Layer 2 of a small transformer language model trained on English Wikipedia (15 layers, counted from 0, width 128). Numbers have three digits each and are written without spaces.
A neuron adds its activation times its output weights to the MLP's output. To switch it off is to set its activation to zero at one token and run the rest of the model.

Output weights of the MLP neurons that the questions are about. A number n stands for (n - 500) times 0.00094.
n60: 409587517482510284546275437684434422656440517579539587592435580686655432527611418338470406595437481473460331481427430513542528458562641471551717565466573472357654443585481708416610522468574528351653386405562562466569520513517424525287413641567509500584594592613525548526457463456561488482695490460507612268455558536440617464581489369466202438446447605591486415516494452482486582508472
n83: 576340581477529411440495422521588571562398517529591477552522466436422563530511425571667634596440492614540352606560532441488416438470307455520428589344536539525530535666406392712346520495426380656533383273643343681484446413420450497556492461443434505529375354595525373483484623248401515546444430444495382532604542644451638495464354564563587526537550450503462250272433463424321574463460
n90: 328588584495422497637599601434412462605563668353529348497490474308508703446327548506526467263488466573405416316447512470584548497523725397365453374348497538514387511509659485552537531405519371484466544546682492421556489527598604500489516363505632497541511450360444601487514476547588475386455760553456601427413646429371430559664649307644413449589553516417543514642585424668727618633406
n91: 422511551510464475419578530531293399553648508489505584551565359485467449390639581381434861443449581557368473555440514410580308508711421408517402474705593461505555535611564557559620517518518426509557445485503549308423554500562556347465541461415569524612540442436436417581629408666543468608625430572537513535442567489637390600590708473377361542599361370606449263403500436484491346437460
n92: 558486535412640622664473494567457361632378598500524659497551638557466564442562564529282359531512736389359432432446630587503461425536604519617388569530534357528357319413213401589508408524509581446556400466440545367647670620427561603521421404497488503436380563508477552583555490449497588446429485465397320429420466543414464663396403533438504535617372481323539621474666593382485457704519
n145: 475704695553448550472362521480600552589407412378537486485529416481412500477449511484445202492438399406604485487493522476525517610462548524665556587595483561359617584548540540535490489580825524503503590473588408633515495468522469451524510234270603438602516466459545447432615578609294550364449578583584616488361468513500395517506484566629476551452603535538531550354454553448571548510407
n173: 566406567460608476439603642475635461577300479352437584592392586614563556558369423428471555439385577449468565599387500510637521283565394524342461551530561537570410467369515535607510586542508407535474359298538579427450428569401593626462543598485497534385553416558482543372394500529435375479523551437431555574576576595557563404562544650530466601514448478586576577388413600559611745500327
n180: 507566688591552563365570636537563572380542535570403629459453444456515611428544392381400358523445448509578579423381517461395606570584634585385432530477554508429490513403660484518403482651601443633409447297447483557449602567416481594432517562443522635338586500473519551409490410527281525476327493589472485564550534417583517568411542655678725559495564582485531545344511601515552559357234
n182: 389587469383616576547562565520452632626531597466413528576400352519517625610458536436485830500408588489339641396331497461436601533477542353557609567477506503249512448634420531433445482517459531590576336478473285559406418542326663468623437430394777641486554614418254299454613521321441427617483460394336540514486455557580491492464365451528435473482491371435520398514477669539571536622761
n186: 625587351447418433528426628475477609419566386552393560479494535320498366508734366492639455394516371460412379521453516464615341545401324401476613428547529309568487625427555591670530436528528427529420625493456578488553611359503587412377595544554717473604487495636460423541553472525434522622460611591558475512553484476596577510585471543537673492555637547434300460509565586557672441535424
n212: 525413497527468364551544490493508526610544407542442637464511629459422533505446401563426672383385352467485381510504477583465573444507651435505511418655512465571527490462742548472594567336553467547537535628508422388426514460355438632516569495625500441535572498507417473442296507605373413480476498316509541517444502578578464360548470393608654551698522295481427568441427529488428437627577
n220: 531557529526437491584417575574428400535427387509534611502677529546478524518338428515514594498512651500430486429472634430513619389477828535591563462495609653509519580485461590362530363529447541497437498353421599482350419491566483615517414584498378525522506545434598496603456445663371407478482363495527521495476433500508520445515490707406546297575600596516468523505431443614517514394626
n229: 549343379408597536490431461591291554381522508552480381487678477373495537533540419359427522556643541493529400406566459621299481402392203321500338517562466529699420616503361404549336543532519516602464587531532461691362414507449519433605555576466374507404399678603466538556596540434489486479497441457481548581507377566493555476486432520517581380427484539360401542657441455542692511653564
n247: 572453486670431570548448266614539546538503550672445389481552388470477595481461431551536597457364470593514516393493317487403533534537489547458553619453492425486394431725513598491505450555453531610578471556534477539350475363483360532668464472636559466438391423538550528533622776637549412527334354379524363560455481433531405480622492595349496341524561420521200445547503561469611414560433
n255: 541480500509422507574493391488394574378434423567457441416432424641584455414677492543427486495649478526580491556577377547539525445486366648567398627461521530529532502432315345609446568474367505596473467532514579420608475422332747486509466390404568343445388436498574455460481399523477406484571535582456373685582466542398526529548468531637617640470382463519421595458450509322320369532530
n317: 671508497552485525478491420521364396341547561524606380407645478468470469573852472482520546633748591576411500555392474380452362424553027589568425526586446505622535405490433464564471465412537551643490533368578512340507615486474696453424586502507518578498385538479422438452580504498424396534522435555460317726473510556452545472432497512521584500616525557569502457585457502422445563536472

Each question names a token from some text and the token that comes next. It shows the activations a of the neurons there, in the order above. A number n stands for (n - 500) times 0.0073.

Then comes g, the gradient of the next token's log-probability with respect to the MLP's output, scaled to length 1. A neuron's effect is roughly proportional to its activation times (output weights . g). A number n stands for (n - 500) times 0.00069.

" the", then " ."
a: 475611489468517493540529497524494475503491490499
g: 484224305439402452716511510688398615546639508664530605445851528561285633420566646489370347405413569643675566233383422665772674484511561368297781427487426508293469518593503566467468508630699533553614624488635477516369533290504396681302574495393440648307321641559541557438465395384604617376326709425461464556412842484429368390731676564563485686295484648689639667561471573409560391449590
Which neuron, switched off, raises the next token's probability most? n83

" Park", then "er"
a: 518513502578491500483500422553499495488502708493
g: 618470473316600350509655773558312577422777531391672494660113535648402433410474512491309431521391525739598378505257346619469545496461609495541502423361600658624363557539451370559360654587468496426450534311379503691619356448487492359436168329155708383550466540462603529618506405616376409345467532544472504477415317051544399249556459302421502498453531473565439691356357632441387363502383
Which neuron, switched off, lowers the next token's probability most? n255

" elect", then "or"
a: 515497455511553559503469738522543476524503563502
g: 414357404509558490688343470394619618436532539548606351438521526580753533536618420373461648592477336342366291475728567525737404382453548441611534729424347493445510307611482544474239452328545431426353295202513320443423343550371337181510431551633646524725438654348556379470484324551479605442451546777624629231668484209293610293469394551414527523481527605607390483542649667293590239395672
Which neuron, switched off, lowers the next token's probability most? n182

"ich", then "i"
a: 502546524498506557500525500518497501515508527491
g: 574567578490606699305468412365534370598659430495332431695466580817361465497391597113600361458338788212581516445822688370696393576525466523310370434323478520529517407622311424436500536438768617578441564550444351586807494342513638619544681598461457501560623528389487474511633637381290581363435532319476509503565516632370545609403364726601524466715518381539523423295804380603531418517649
Which neuron, switched off, lowers the next token's probability most? n145

" population", then " with"
a: 542571502849739494501534480508503494497506484536
g: 599619616284470448576447583624427290685489423618556680430666568471597292284441194736507292456314799628376422615620731591604445540383525557566529596579682407399331599401491557500513490412556456449642542533499607280422538459605494331432553678701642678418632391589421751566563558646140451575731458717531607340651640644614305514331188387577688613577449571452654482412580636467607507458561
Which two neurons, each switched off alone, lower its probability most, in order? n92, n91

"ock", then "le"
a: 501532500409581507537527501527510500590498550499
g: 555348466134699650678669468536435423408563892424419480372440670342568476589558439459409554461559394404448571462454550525194486750343452451499510537545348274362270594653548419346352498607574562375737315486542473646480544617518572505477581329566440556434586395530503517797551647624728642271509371623611605603491341373557326791659503647610551436551522290341307373447592290323668435348459
Which neuron, switched off, lowers the next token's probability most? n229

" as", then " C"
a: 523542483501504467505625495500544497504576489504
g: 670351352525588558507424276456316502561545662728494400539338423426479490352523489563816486716533116561283576450548467484595502591325511482810734583367505411362537552436514614609483520379482454498589586577493259586179322406472391330694287397422352652655843347443499627362575523536674477618386359222517445378446431330476497503508290399491493465390562482489608430591385698684671436698389
Which neuron, switched off, raises the next token's probability most? n180

" into", then " a"
a: 424599469545485546683681533565528493494490498538
g: 444346340465596557710904483566636315615717319424621264342432467289407369416309406621567576359494506596607423420563423488520510309467564554446472261197577423803409519387483359427651429390673465587489769353525656429473703597544528469571608468374288115470476594472345497510454284423537468529490613528589472549662762313481659501389370574592592499707581412454437567435625681487373532280625
Which neuron, switched off, lowers the next token's probability most? n60

" put", then " away"
a: 530511478503684568530545499482507474491520503499
g: 445571565292620740530641569521882434519542601600489602261623516647617537664457405460460536440619429544438546461640587153663575324439565407484593592613592482337560624461510551445427409903700460502594599700363273540380548364348466344365631540500342510351539734647574373631529439576471495511401712589326236408256523513536385554366656462502312388358454300477530506716399549272512448777648
Which neuron, switched off, lowers the next token's probability most? n92

" |", then " Rank"
a: 488506476518563513514592570534499506500510504521
g: 712617725532693391634458550566512751502539463522496505770286566517597603585532379504637370695586623540449385537481638356550534366504609722473485498502555595508508280442444459552287555594169554577558324190352640538453499763614445723771669518397395522502708450496432440610488258498560628515401202393596295428356675564675399227409512365550584437490495288581462799624614578600375383409390
Which neuron, switched off, lowers the next token's probability most? n180

" over", then "."
a: 524492516416357523502415503469497501497489504501
g: 482522385462433449468560384464595621498592271628342627629870410587611299832705454527425670544414554463348665604612535442492422282315542452656618594641444489512337503377539218298495326656697529566564644346569285640337553571538592388581654604439678441552603477500482495720629230624153388401458597632441334437583657224375328516498458660579468565518338348485484594398450658431428340574669
Which neuron, switched off, raises the next token's probability most? n91

"ed", then " H"
a: 225566517541432485621630503509495496476528494505
g: 612404689632565597430593457667418501418661354517701589440562496509191452399732356404648403497509615439592531432567758392589664575688607649717459498418598522526577460379560559578311610231460507314676674329610477266463411675366600559444286353868400589680608572636461462474529575542527477472412291322236696612382384255627540496433409462382536495316283449514385258693460534325622428405637
Which neuron, switched off, raises the next token's probability most? n60

" of", then " New"
a: 483679486532406493815651545529504461496545486499
g: 465572565474412488409338408491340500493420719450324540363658506718418524425543559477283465637568704514409349451462564752518467510611549589641442268702744606397637480705428587605459629621498583600423666558626495398554362475294280578235402589500873569512559590622484523553611928441695528543574287627334479448558334484434395627408266442391610351345476336449665431408487636560861434658562
Which neuron, switched off, raises the next token's probability most? n173